Layer 2 of a small transformer language model trained on English Wikipedia (9 layers, counted from 0, width 96).
In attention head 0, each number of a token's query is one row of weights dot the token's vector x. The head spreads its attention over the tokens so far by the softmax of query dot key.

Query weights of the head. A number n stands for (n - 500) times 0.0015.
q0: 385 398 296 700 601 468 534 586 529 572 297 335 522 506 135 661 503 597 383 290 590 379 535 438 483 554 630 589 553 393 501 556 373 680 583 370 446 296 466 710 523 760 602 609 507 713 539 501 557 533 619 615 662 435 441 429 509 454 188 605 347 594 631 323 449 502 462 476 377 490 346 322 599 508 437 590 636 233 552 459 830 400 577 368 555 692 584 608 566 540 508 554 465 568 350 234
q1: 529 419 605 417 362 483 231 563 408 670 510 401 383 385 509 523 545 438 681 401 706 583 535 470 625 607 255 672 334 710 558 330 506 350 512 610 521 420 521 613 248 452 566 457 921 521 390 491 591 454 681 461 525 622 548 366 631 444 543 605 574 466 467 749 754 400 475 926 637 382 418 606 593 457 263 348 393 407 680 537 467 268 485 286 464 480 402 388 340 389 661 407 575 662 299 578
q2: 510 671 358 740 512 671 545 573 365 540 613 385 571 549 466 519 746 509 420 477 579 604 299 299 544 462 528 632 562 366 607 242 576 466 553 586 572 473 607 510 473 901 544 480 684 625 394 360 697 593 358 528 329 715 452 557 489 487 163 531 481 561 400 502 496 253 312 431 486 490 536 595 369 284 695 463 519 227 416 436 392 304 637 276 504 402 435 388 641 793 433 635 473 435 593 568
q3: 479 376 713 345 295 291 312 429 409 458 506 636 666 564 576 378 568 239 625 537 376 562 505 555 635 486 596 875 697 564 294 462 450 522 581 419 259 297 702 367 452 639 388 452 629 463 277 558 648 502 722 538 386 663 582 403 497 586 336 549 652 612 588 723 514 287 525 576 322 382 590 622 506 384 304 395 606 597 641 510 408 603 497 420 545 343 316 589 502 650 318 646 387 361 599 601
q4: 187 447 217 689 622 398 472 626 483 654 217 253 477 360 529 486 547 913 393 448 713 500 440 497 402 402 385 518 467 541 426 528 420 434 577 712 612 455 451 540 363 332 713 634 413 916 553 496 530 545 490 503 668 505 487 477 554 422 391 487 324 490 818 519 519 487 422 388 339 415 524 477 608 613 353 622 420 323 487 407 829 270 386 657 551 633 332 486 460 446 728 632 440 699 505 657
q5: 398 457 520 346 217 480 702 555 589 471 426 671 606 614 455 507 400 703 461 489 496 366 801 419 424 562 720 634 483 520 690 600 619 381 569 407 564 758 507 550 585 245 378 425 446 484 727 448 490 558 297 528 494 423 440 484 330 494 427 385 610 472 516 209 178 619 343 171 425 618 493 456 668 504 728 554 471 493 352 546 321 557 505 628 518 502 687 562 428 504 646 520 531 311 575 533
q6: 541 292 531 441 419 392 466 344 448 436 510 488 531 347 616 641 594 512 620 438 585 312 581 520 548 657 447 512 663 548 422 347 532 263 490 423 382 449 631 496 593 12 483 406 628 658 569 593 582 638 282 703 636 559 568 596 328 555 624 582 428 727 618 348 516 471 575 561 370 460 438 501 717 536 405 490 534 475 475 508 589 384 359 536 516 597 380 398 473 431 672 478 595 661 371 430
q7: 496 646 528 588 334 570 495 480 590 415 421 581 441 368 691 263 721 466 503 428 412 467 468 479 551 539 468 386 684 700 306 522 511 545 396 320 646 450 540 385 695 400 497 453 498 465 551 490 464 258 617 485 400 595 399 257 440 612 588 443 625 824 453 640 370 516 353 489 421 680 417 535 386 350 434 833 490 643 515 551 467 583 220 626 491 364 573 525 461 709 429 380 508 442 613 611
q8: 486 588 436 475 574 563 565 646 591 449 576 500 491 350 262 541 414 78 517 432 562 583 347 469 564 405 474 488 355 315 417 251 750 525 865 727 708 408 613 664 68 765 683 595 649 639 639 408 818 274 576 598 379 545 431 466 648 272 406 516 389 498 385 790 590 434 689 473 533 313 814 635 506 374 366 456 638 426 300 388 599 482 530 349 442 596 294 583 463 463 609 286 400 374 425 612
q9: 534 570 312 559 472 431 519 635 779 275 342 461 610 653 577 409 548 745 264 465 470 532 733 546 574 447 372 413 619 820 602 616 386 653 480 627 409 486 542 527 502 529 428 484 420 587 608 582 469 601 442 559 546 468 440 511 564 634 495 495 435 459 471 376 356 442 298 441 501 635 461 393 289 509 513 610 314 463 471 600 276 617 539 310 417 291 588 503 437 566 484 530 635 299 532 448
q10: 453 291 444 302 391 446 347 574 445 458 426 540 433 171 305 423 649 699 437 406 531 185 726 418 351 458 277 839 480 656 584 462 524 497 512 572 666 675 649 615 506 283 657 558 429 594 484 637 440 524 498 682 625 501 525 647 470 526 292 712 614 237 559 400 605 495 458 524 448 387 605 587 472 606 507 655 380 552 625 312 593 455 432 699 424 527 746 513 821 387 453 319 660 510 340 378
q11: 210 540 562 517 560 171 827 404 534 713 408 128 447 515 705 492 372 596 245 501 441 479 443 619 587 402 601 628 618 427 699 635 448 617 509 369 531 685 397 608 389 474 478 517 407 412 497 491 442 665 391 412 207 538 720 582 466 518 555 458 681 364 560 511 355 484 535 237 471 527 378 609 427 694 509 480 423 297 450 694 478 613 526 456 511 678 423 748 582 443 586 578 347 359 723 423
q12: 414 382 646 414 621 604 580 440 406 410 623 461 437 494 496 720 238 461 694 567 712 529 182 629 467 371 644 462 502 508 589 415 597 392 636 575 412 580 519 631 382 486 525 559 491 639 430 333 694 581 313 608 580 474 358 589 513 564 378 467 460 441 497 284 510 517 458 475 474 418 309 726 580 464 477 326 746 672 417 496 588 338 430 462 650 621 451 561 485 482 628 598 354 301 533 447
q13: 619 592 442 284 631 731 500 552 682 123 446 463 478 492 385 694 782 456 401 503 604 591 427 590 353 437 668 253 458 460 764 188 427 428 522 386 368 549 645 308 493 539 323 620 522 375 475 510 613 513 383 640 612 350 444 688 610 771 468 468 269 725 481 370 624 377 379 515 363 478 664 703 430 513 477 586 609 524 558 428 529 472 307 431 612 231 451 700 542 565 600 306 615 399 493 332
q14: 532 491 599 265 507 673 427 516 487 355 519 546 341 619 594 708 522 534 606 504 618 572 310 474 419 410 697 290 809 679 581 586 478 298 267 541 321 465 622 336 547 628 391 431 292 508 411 454 492 366 735 538 573 506 526 494 416 773 461 588 564 707 367 374 386 455 432 719 447 406 394 508 433 630 395 543 678 560 484 352 464 595 555 379 648 480 461 504 417 466 528 552 479 255 466 474
q15: 334 601 203 654 384 523 646 646 534 650 316 342 529 413 384 438 593 786 280 297 446 408 547 384 422 520 378 559 384 560 724 696 605 561 374 550 820 594 465 545 655 586 449 565 573 551 563 528 517 483 554 586 556 554 406 398 642 419 366 629 521 503 369 416 407 510 357 465 475 504 298 331 454 343 514 676 460 288 582 597 380 466 424 511 609 575 637 639 718 685 615 297 497 449 458 479
q16: 506 580 344 643 327 647 540 555 398 407 215 488 585 570 324 635 431 380 464 492 574 585 379 374 493 642 550 527 199 417 413 298 545 493 775 498 343 566 493 789 163 730 575 429 536 519 640 242 794 500 396 551 565 573 306 674 578 434 350 613 402 553 361 588 394 487 511 669 419 456 588 631 459 221 390 420 582 435 763 642 665 426 385 303 723 352 520 540 432 835 578 523 363 501 377 432
q17: 490 393 390 545 504 547 339 560 183 358 383 664 596 304 666 527 602 531 563 569 485 405 529 413 284 748 448 359 340 492 514 529 555 450 553 575 669 438 581 609 397 363 613 481 461 461 567 451 645 425 523 478 700 595 544 465 599 361 566 608 407 521 313 519 609 602 674 673 454 257 606 520 539 432 454 490 505 505 662 400 618 587 329 654 572 511 277 518 432 285 576 407 428 654 532 511
q18: 554 451 572 509 343 322 429 487 301 317 708 488 566 619 600 518 251 480 721 620 331 268 609 390 445 628 504 477 424 540 282 736 387 554 549 453 541 342 626 536 627 402 454 462 469 575 528 463 330 544 581 421 456 592 588 283 500 473 620 481 540 298 556 516 923 539 623 776 619 324 523 434 514 489 377 459 550 832 624 325 211 613 570 451 551 650 492 393 544 325 524 500 524 421 515 404
q19: 349 667 487 834 788 454 607 537 434 313 509 319 585 517 423 644 550 336 621 467 372 385 275 413 591 527 368 522 467 230 274 444 496 552 551 653 549 276 672 656 209 817 513 450 529 815 354 393 674 607 367 510 498 536 287 541 485 374 407 560 404 383 541 376 597 455 649 455 307 362 546 438 716 406 427 448 475 692 562 424 612 516 461 478 717 642 563 396 542 801 702 453 391 550 477 490
q20: 547 537 595 600 506 391 489 478 640 585 424 315 287 456 399 469 618 517 596 494 517 552 336 563 673 452 543 499 737 457 373 301 479 417 507 297 430 488 453 626 541 566 482 453 459 672 446 506 384 517 616 395 573 518 642 343 559 634 587 519 632 630 402 548 323 570 528 582 403 446 313 560 469 466 525 578 590 501 505 715 464 458 582 509 604 388 480 709 675 524 503 564 272 431 469 180
q21: 384 533 596 571 379 528 570 633 517 469 261 438 596 681 624 396 509 631 519 497 491 490 417 483 333 488 568 526 544 579 678 668 466 362 490 658 605 722 468 592 328 203 535 445 359 735 453 507 395 495 340 527 496 608 518 340 488 335 408 543 580 453 508 396 683 385 352 379 521 485 673 717 523 517 467 585 454 432 371 440 486 380 262 500 566 689 544 570 425 512 746 471 516 394 637 596
q22: 605 542 595 486 431 491 532 420 686 423 681 352 420 498 418 586 281 384 631 364 442 427 414 469 414 511 609 329 555 463 485 653 480 403 384 656 428 359 681 410 378 542 264 448 466 544 564 446 313 753 555 633 297 559 582 601 675 581 543 578 574 597 437 652 433 469 631 678 348 562 419 457 554 545 411 617 581 670 392 355 518 568 532 311 340 527 496 542 400 527 598 540 565 467 493 388
q23: 601 515 368 527 424 702 607 640 502 534 389 705 440 312 350 411 521 346 448 440 440 592 448 414 552 479 609 541 421 514 412 442 478 605 478 387 516 647 532 672 459 693 478 507 669 405 625 488 542 556 698 392 413 572 624 473 580 418 440 296 334 569 604 494 717 405 517 663 442 780 602 510 523 229 501 451 554 165 390 467 476 404 586 309 541 457 554 639 497 752 472 248 514 439 496 520
q24: 447 572 532 469 544 438 522 649 302 539 358 576 437 637 638 261 381 532 530 565 278 484 670 243 369 588 582 586 538 560 514 787 375 574 511 593 663 442 613 316 770 410 557 422 332 692 338 510 484 638 638 408 511 563 312 329 218 560 484 543 438 384 490 398 290 403 480 78 596 447 697 643 468 460 459 553 290 582 603 333 287 646 586 633 500 543 811 373 591 486 516 461 598 221 972 537
q25: 680 399 666 322 376 505 595 464 396 509 639 503 539 467 530 431 588 469 610 474 308 522 394 435 511 595 368 542 505 369 470 550 537 584 477 581 388 449 515 559 625 831 242 409 414 528 480 528 536 626 368 463 444 528 529 518 395 314 590 465 392 537 575 427 736 469 624 459 564 440 622 545 734 201 538 379 734 668 505 480 339 546 541 365 479 547 344 524 625 649 458 497 627 438 391 413
q26: 528 656 335 693 547 804 645 652 449 343 398 504 681 484 555 294 611 219 489 370 519 520 465 261 572 658 417 491 634 386 392 277 662 636 711 435 474 488 597 603 348 620 509 488 499 567 556 246 750 428 371 436 522 346 250 590 592 412 433 396 293 794 374 377 442 316 516 554 423 437 834 500 525 376 488 671 644 528 672 347 697 543 476 381 613 606 480 387 436 698 591 271 590 444 429 339
q27: 498 527 476 487 525 478 433 501 534 444 495 608 424 669 477 531 577 667 580 496 499 524 530 481 462 486 623 463 508 322 697 429 228 566 439 673 455 464 645 440 472 333 361 435 450 531 458 519 645 612 638 540 744 481 385 429 570 611 407 538 261 395 589 135 381 537 320 499 536 280 429 431 467 727 628 628 481 702 614 476 365 522 525 586 450 433 590 198 556 611 673 487 595 427 717 492
q28: 554 800 319 555 553 489 514 600 651 508 394 705 498 355 297 408 639 384 563 311 512 524 542 353 677 464 349 458 397 501 378 475 433 442 598 559 611 308 385 517 254 242 558 327 785 302 602 342 587 624 772 570 460 561 569 721 745 303 520 425 568 449 446 582 612 459 552 760 558 428 748 347 444 485 450 683 367 378 591 412 725 412 504 416 473 580 642 268 480 659 678 173 524 694 335 503
q29: 538 410 598 273 707 372 463 624 560 486 457 600 265 367 299 627 424 663 377 414 610 465 534 686 422 214 686 485 374 597 772 756 530 501 485 586 490 665 502 386 706 520 362 608 366 324 622 471 370 506 798 554 593 608 441 492 701 590 564 430 378 413 346 407 371 517 307 366 351 449 449 540 730 710 561 573 486 314 390 213 666 533 505 759 373 474 436 707 286 431 422 434 500 228 698 561
q30: 265 566 263 513 643 137 417 491 491 389 411 625 441 480 471 674 571 578 563 557 649 504 571 597 410 398 476 517 520 732 554 676 493 535 524 582 466 242 410 425 477 426 522 488 462 577 580 672 545 294 649 479 601 590 533 284 459 492 497 358 511 346 825 574 667 604 654 404 674 346 609 410 520 354 299 472 550 458 375 522 451 516 329 636 356 670 454 616 597 382 391 534 508 422 450 663
q31: 407 439 453 508 513 467 546 459 609 543 730 486 422 367 222 750 454 650 493 421 560 608 409 593 333 500 519 524 448 445 402 360 603 515 411 528 511 413 625 362 435 592 564 571 419 605 532 438 633 572 368 693 618 456 651 591 657 572 300 575 466 485 474 393 423 535 505 611 321 517 148 328 474 750 384 462 432 643 450 477 678 428 450 602 573 461 400 489 476 452 677 518 365 595 504 667

Each question shows a short text with each token's key, already scaled and adjusted for position as the last token sees it. A number n stands for (n - 500) times 0.0031.

Then comes the last token's vector x. A number n stands for (n - 500) times 0.012.

0 "and": 718 618 689 505 818 733 695 162 878 287 840 637 675 309 273 571 715 579 397 605 326 720 517 492 623 507 591 256 469 384 344 715
1 " sp": 829 564 628 410 796 719 747 150 893 266 793 687 689 278 274 651 599 552 297 452 355 644 619 425 518 385 534 238 440 513 312 738
2 "an": 805 671 647 442 799 804 736 207 871 384 884 700 690 303 270 660 688 567 343 484 299 735 548 443 655 386 514 254 397 397 253 766
3 " |": 690 668 702 459 813 686 757 256 866 296 765 624 675 409 242 611 719 626 257 547 303 648 451 533 571 423 630 289 512 441 340 638
4 " ": 799 627 700 464 769 719 765 139 874 263 898 597 675 289 258 596 646 572 349 551 275 669 535 424 623 433 561 262 464 434 259 696
5 "40": 823 687 634 498 810 722 755 104 861 297 841 721 688 309 305 631 660 548 414 501 294 701 614 490 580 382 494 216 476 431 291 785
6 "-": 777 556 646 476 771 753 766 191 857 292 868 709 668 357 272 604 694 553 264 469 344 633 570 443 619 447 601 243 449 452 229 659
7 "y": 801 637 593 489 870 757 770 122 870 277 815 710 730 293 296 514 677 536 344 550 348 669 552 391 602 346 467 234 409 471 291 752
8 "ard": 799 582 685 470 786 737 696 178 841 349 776 735 660 303 205 642 736 515 331 494 291 740 571 505 644 415 517 216 428 462 208 702
x: 474 459 443 555 465 651 442 526 472 439 556 516 392 544 460 623 515 509 562 439 394 615 371 561 478 545 293 508 578 326 518 504 452 364 591 447 444 522 487 419 553 450 813 520 468 428 812 689 520 596 645 455 478 336 360 491 477 546 592 397 379 422 634 535 637 139 510 495 481 509 485 507 461 518 576 377 438 623 586 578 506 629 510 582 450 447 521 537 416 585 483 621 459 351 447 528
Which token does the last token look at most? 3 " |"

0 "ional": 707 602 693 521 797 771 700 162 867 330 824 684 682 334 255 575 713 556 347 549 309 700 507 513 584 499 577 273 440 422 338 686
1 " c": 773 568 703 452 877 741 734 163 819 298 850 738 685 312 250 607 620 577 342 494 308 732 558 357 652 433 502 298 369 442 297 697
2 "areer": 581 613 670 374 651 903 669 191 768 456 675 736 666 321 203 635 664 406 300 468 273 706 493 422 684 399 589 316 543 308 310 524
3 "==": 690 575 678 458 713 762 734 228 906 325 702 671 704 411 319 589 676 529 279 482 324 641 461 437 548 383 573 315 536 342 360 696
4 "\n\n": 751 566 673 481 746 691 694 230 868 351 737 617 695 327 285 562 733 527 341 593 306 619 527 488 607 410 621 312 519 406 325 698
5 "P": 784 634 658 513 771 758 748 178 794 293 830 721 689 315 252 621 696 503 333 524 322 642 548 437 557 425 519 241 474 387 338 728
6 "re": 736 633 688 441 819 781 732 245 841 275 801 662 644 230 223 589 630 558 296 504 302 737 565 450 630 424 481 279 419 500 300 724
7 "-": 745 561 647 479 743 726 727 197 858 301 836 698 689 392 292 585 696 549 274 469 338 622 551 437 618 443 625 283 441 450 249 652
8 "d": 752 638 686 559 800 772 766 226 841 319 884 651 717 288 320 584 687 554 331 505 253 697 579 423 637 406 562 308 445 373 271 736
x: 510 480 530 581 522 594 404 529 459 480 519 495 450 617 494 562 502 556 556 336 390 585 359 545 426 514 289 492 529 415 464 510 518 318 615 459 488 505 462 441 511 534 749 581 414 497 920 620 502 530 622 439 404 405 418 418 483 530 556 373 456 531 636 503 652 128 487 569 482 549 410 410 497 555 565 306 417 608 560 540 505 697 515 565 505 359 571 574 473 501 543 554 493 361 538 441
Which token does the last token look at most, and with what share of its attention? 4 "\n\n", with about 50%

0 " t": 685 596 706 503 822 755 721 171 887 296 829 655 696 315 265 557 694 569 377 590 318 710 549 470 610 494 584 262 450 417 350 723
1 "a": 797 651 632 457 782 801 763 171 881 287 830 656 710 252 274 619 630 599 298 502 308 738 571 413 619 414 519 257 451 511 225 756
2 "x": 790 590 632 463 810 772 817 126 812 221 860 691 771 236 235 632 665 669 321 498 268 682 541 357 628 455 511 261 326 521 273 766
3 "ation": 721 594 706 443 731 829 676 111 845 271 785 755 724 287 218 574 753 499 330 542 304 722 554 473 691 460 512 213 463 419 231 653
4 " (": 836 579 605 428 835 709 701 177 895 261 865 675 679 279 294 614 679 572 343 536 332 715 550 475 658 366 537 201 496 425 335 735
5 "in": 818 610 613 487 804 787 773 191 885 229 876 698 738 226 298 665 704 622 346 480 277 765 588 455 638 461 528 261 388 492 295 793
6 "clud": 815 657 706 500 881 755 717 167 860 347 774 692 694 314 381 615 691 490 300 438 417 731 630 420 622 355 527 329 424 511 208 691
7 "ing": 737 561 664 508 802 806 717 195 874 374 837 707 710 360 277 596 757 589 292 473 310 723 559 453 623 418 584 251 413 481 288 680
8 " in": 739 606 663 525 789 752 702 241 879 310 808 660 728 318 266 613 691 564 381 537 311 747 516 559 657 448 654 285 499 477 249 725
x: 516 368 420 548 524 634 457 503 398 495 535 571 378 586 481 520 636 588 575 349 315 543 298 529 471 446 328 580 535 447 505 512 515 368 589 395 497 537 388 403 529 466 683 568 404 418 883 621 519 627 540 454 517 297 478 460 618 550 563 481 472 457 649 585 624 183 614 490 407 465 445 552 451 494 581 485 529 473 558 599 505 683 403 537 516 414 517 535 456 509 456 609 513 414 465 460
Which token does the last token look at most? 7 "ing"

0 "s": 707 619 695 510 816 745 709 166 855 292 821 641 674 300 256 556 715 571 351 569 342 692 502 494 579 487 597 261 459 399 349 704
1 ".": 795 644 611 495 798 645 790 150 845 247 786 640 692 354 269 568 697 645 369 576 339 652 571 402 570 484 530 324 469 440 296 746
2 " D": 824 603 632 465 828 681 733 124 841 231 853 720 718 249 246 617 656 583 353 591 253 713 591 419 617 437 487 244 401 405 322 749
3 "uring": 779 665 660 524 755 773 764 209 828 331 716 658 727 306 298 584 741 570 279 490 338 691 517 433 567 333 569 301 456 381 226 685
4 " an": 749 622 657 482 794 739 774 291 864 359 823 673 673 320 276 637 615 539 295 529 315 707 596 444 572 438 558 189 440 448 393 719
5 "y": 791 649 600 481 853 765 771 117 874 264 806 717 732 287 290 522 670 534 341 557 339 671 558 381 599 348 459 250 424 455 291 762
6 " per": 734 566 660 513 812 720 709 200 827 250 825 684 709 277 276 578 658 551 370 535 263 727 572 426 645 404 546 242 438 433 294 769
7 "i": 777 646 654 435 810 795 732 210 836 326 848 655 741 247 308 622 670 534 376 503 303 707 566 467 634 424 543 244 417 423 325 755
8 "od": 823 636 726 563 812 737 766 163 840 332 821 747 665 273 328 622 720 537 352 496 297 697 598 412 680 417 507 215 379 366 275 721
x: 501 511 472 516 469 529 368 600 448 489 523 511 441 548 497 546 528 581 610 385 352 588 366 574 465 576 312 444 555 344 597 558 563 284 729 395 499 466 512 414 488 466 716 567 423 479 707 597 472 548 621 439 449 392 394 489 598 535 517 415 416 504 673 518 640 108 526 519 490 565 464 440 448 496 555 415 480 549 554 557 504 755 491 583 429 378 502 550 406 623 533 604 482 390 371 491
Which two tokens does the last token look at most, in order? 0 "s", 1 "."

0 " year": 675 602 724 528 782 730 719 183 836 318 796 640 639 335 272 552 694 552 360 579 323 670 499 478 595 484 601 266 451 367 352 709
1 ",": 818 615 601 466 821 760 828 186 847 328 797 688 684 350 296 609 699 578 260 544 353 698 585 411 576 356 559 312 525 392 267 765
2 " he": 771 636 586 509 778 779 658 105 876 287 796 657 606 298 254 549 759 557 349 524 259 713 596 392 629 442 574 241 526 441 339 676
3 " had": 764 555 710 543 767 775 686 200 859 389 724 675 603 374 375 585 809 554 360 554 290 699 605 456 639 442 698 252 526 363 250 665
4 " the": 751 620 706 504 767 771 726 259 861 342 705 612 707 402 329 577 742 504 317 525 306 721 587 526 607 446 569 229 446 404 304 693
5 " first": 739 622 747 523 717 742 715 239 856 435 759 701 650 363 261 655 690 542 308 487 298 676 611 471 552 469 577 306 447 461 287 639
6 " ": 783 605 691 462 753 721 758 149 861 291 863 600 669 322 263 579 640 570 364 545 282 662 534 423 618 424 579 280 463 416 264 696
7 "1": 766 682 624 550 773 718 849 131 801 258 812 657 704 321 297 513 669 636 395 525 243 697 606 406 560 446 570 273 459 390 299 687
8 "00": 790 647 677 516 798 726 743 165 873 330 740 649 704 363 322 620 677 560 412 525 330 727 661 474 588 407 552 295 440 436 295 715
x: 557 484 414 515 507 634 405 570 488 414 458 489 385 569 526 574 654 509 643 430 386 566 430 594 498 460 402 443 554 526 506 531 494 361 622 361 645 509 533 365 525 478 785 527 394 411 826 606 586 539 578 415 434 370 460 406 465 549 579 392 432 468 654 531 608 61 562 530 429 491 417 436 440 516 567 469 417 542 512 577 475 590 553 533 500 416 541 592 365 608 489 589 409 458 456 504
Which token does the last token look at most? 4 " the"

0 "overn": 711 627 693 531 774 731 682 167 862 280 818 614 659 299 296 581 707 566 394 586 345 710 536 498 616 526 569 295 481 389 362 726
1 "ment": 771 528 714 478 724 827 697 158 823 337 741 729 645 356 247 600 757 517 278 485 353 665 630 486 587 439 491 223 447 503 205 663
2 ".": 779 641 606 487 780 670 791 147 850 253 788 637 712 368 305 543 701 624 376 571 345 667 572 415 556 480 548 345 485 384 310 755
3 "\n\n": 773 580 671 449 752 674 680 207 898 330 744 626 699 314 271 572 731 552 351 607 326 642 540 483 583 416 616 294 536 406 341 697
4 "==": 740 573 662 423 722 733 720 202 931 297 706 644 734 407 331 586 698 563 323 508 338 673 492 428 541 405 597 316 538 348 373 677
5 "O": 839 711 647 635 758 708 734 194 868 240 790 651 739 278 401 551 688 493 346 503 384 718 583 428 611 407 528 262 458 485 351 696
6 "ver": 754 614 665 527 761 747 770 168 843 329 824 728 692 374 349 584 726 579 356 384 311 722 573 380 634 435 585 260 383 410 320 666
7 "v": 739 579 695 485 815 797 769 166 824 339 821 703 671 371 310 610 675 491 356 437 319 700 604 434 582 384 513 291 423 411 237 777
8 "iew": 680 574 707 448 703 834 741 121 837 337 750 800 777 320 244 602 778 481 279 514 330 710 535 428 628 438 639 301 494 356 222 645
x: 486 464 378 541 470 506 365 528 422 424 555 453 362 523 452 521 577 511 603 444 343 679 339 454 457 555 293 430 617 433 561 487 414 335 597 429 548 526 536 361 515 417 712 516 391 474 827 682 570 552 611 463 493 348 410 522 501 569 528 417 455 520 604 519 627 151 567 517 541 591 438 487 541 524 592 410 506 563 562 545 533 651 454 581 500 461 496 591 409 597 572 621 528 361 382 484
Which token does the last token look at most? 2 "."

0 "P": 718 623 685 527 812 738 719 168 854 283 840 649 673 304 254 566 711 561 378 586 338 685 515 491 567 495 575 244 481 399 376 717
1 "ro": 868 682 628 485 834 676 758 92 889 189 855 716 722 178 305 612 639 575 326 526 357 682 644 420 621 452 460 271 454 566 256 760
2 "f": 786 619 608 419 857 816 763 181 897 315 865 696 693 191 236 685 638 661 378 501 317 786 553 396 601 366 521 219 392 440 341 741
3 "ess": 818 660 623 447 797 799 679 112 864 303 823 716 691 230 260 699 717 610 363 457 330 675 487 379 711 432 478 251 332 422 340 666
4 "ional": 757 611 652 490 778 817 691 131 886 352 838 790 727 345 253 639 694 526 294 437 265 752 531 492 601 471 492 287 399 479 285 654
5 " c": 769 581 698 450 906 742 729 153 848 299 885 739 706 308 253 600 618 571 361 484 301 763 551 365 666 425 512 282 374 421 331 695
6 "areer": 618 615 659 385 691 897 669 157 806 435 724 734 686 316 205 627 678 407 318 450 276 732 507 429 687 402 592 281 541 331 319 532
7 "==": 707 582 669 467 747 757 736 214 928 321 735 671 711 400 315 590 689 531 289 473 327 664 468 437 554 383 571 281 534 362 361 705
8 "\n\n": 754 570 662 494 763 685 689 225 875 356 757 617 689 324 283 561 739 529 351 574 311 628 525 494 603 412 620 290 522 427 331 699
x: 529 423 450 600 590 609 320 491 351 445 556 409 385 480 546 518 600 555 595 344 401 501 399 516 473 493 343 443 582 494 503 462 652 402 604 424 565 563 476 427 516 501 749 555 405 451 753 625 590 633 577 462 536 409 363 411 613 542 630 391 476 489 659 429 539 121 504 498 567 516 410 605 476 539 508 440 503 497 574 517 504 582 472 586 564 286 465 528 423 611 501 598 434 416 423 559
Which token does the last token look at most, and with what share of its attention? 8 "\n\n", with about 40%

0 " ": 710 608 703 512 797 731 719 167 871 288 846 612 669 313 258 554 695 576 375 598 322 681 500 486 594 493 603 264 474 409 350 698
1 "6": 797 668 619 500 775 718 786 101 854 232 841 699 698 324 303 593 671 615 398 519 271 705 586 406 618 427 478 259 449 460 286 737
2 "8": 775 690 579 494 760 754 783 103 866 217 837 706 689 279 253 594 685 602 405 554 265 738 567 415 650 427 494 253 460 401 304 718
3 "4": 810 685 610 494 804 724 752 92 868 225 877 679 708 300 295 592 694 596 426 524 283 707 583 432 638 416 482 239 469 439 317 739
4 " re": 819 596 696 499 831 754 669 152 844 289 865 675 655 239 252 603 680 618 310 530 274 687 481 466 644 448 610 250 368 467 321 674
5 "ce": 781 548 700 457 836 793 742 78 862 240 795 770 728 279 309 593 624 512 320 544 384 687 590 440 627 412 510 338 400 535 239 737
6 "iv": 815 643 659 434 808 751 688 156 864 267 848 674 703 314 309 689 691 535 349 480 397 751 567 473 639 456 470 290 404 474 324 731
7 "ing": 741 563 670 515 801 808 727 199 871 374 827 716 707 361 286 598 763 590 281 477 319 717 554 458 615 417 583 254 411 470 289 678
8 " y": 758 699 589 448 840 714 747 199 871 366 838 747 692 326 281 610 659 524 295 523 391 697 498 391 583 426 608 285 464 439 340 637
x: 485 492 447 512 511 583 498 588 377 420 536 473 379 549 514 557 557 500 746 364 319 487 350 526 496 559 350 486 570 449 597 441 560 310 573 495 472 573 413 389 588 559 786 489 372 473 780 593 547 559 641 534 415 354 450 432 530 500 513 459 461 538 590 485 665 126 507 424 569 529 502 481 520 472 500 389 472 566 555 589 542 534 520 671 559 362 489 578 430 478 367 579 538 444 382 445
Which token does the last token look at most, and with what share of its attention? 0 " ", with about 60%

0 ".": 715 619 679 523 810 704 733 167 867 285 807 620 679 335 264 537 712 594 385 607 341 680 515 486 574 510 602 287 473 398 361 713
1 "4": 815 684 616 501 793 693 758 100 843 220 848 670 683 311 285 598 690 614 413 542 291 685 597 415 616 433 476 250 474 463 295 739
2 "6": 807 675 623 487 780 717 778 83 869 227 847 698 718 318 309 588 670 607 426 537 267 722 596 418 628 421 486 253 450 431 296 748
3 " s": 861 610 623 456 878 676 698 156 856 261 858 739 694 313 280 649 640 594 314 536 326 726 563 380 629 398 571 248 390 494 291 738
4 " |": 703 669 703 457 824 667 741 257 877 291 756 627 684 415 248 616 722 635 265 561 306 662 453 533 573 419 630 284 513 450 355 639
5 " ": 813 626 695 461 777 705 749 138 876 268 894 602 676 287 258 604 648 576 356 565 277 677 541 428 625 428 560 254 468 439 271 693
6 "1": 806 692 624 542 800 708 844 120 810 242 839 671 705 297 288 543 671 638 391 534 250 712 617 416 564 445 550 252 466 411 305 684
7 ".": 781 641 617 501 821 659 784 158 842 284 792 639 694 357 269 550 715 596 367 562 316 661 564 428 579 462 552 311 474 401 298 736
8 "5": 795 674 637 498 812 725 767 101 876 269 806 673 707 308 278 567 662 587 419 529 258 718 564 420 629 400 515 260 456 459 323 719
x: 597 503 442 488 486 569 440 585 454 394 471 506 384 538 530 539 633 581 608 332 354 574 373 594 638 481 390 420 556 446 505 520 568 393 605 372 550 538 523 407 571 488 789 550 444 462 844 553 525 614 568 361 381 368 467 438 509 565 534 462 440 445 596 537 651 141 462 481 491 512 417 457 427 472 518 426 438 583 554 556 505 601 492 584 547 353 581 600 382 626 418 587 415 431 404 528
Which token does the last token look at most? 4 " |"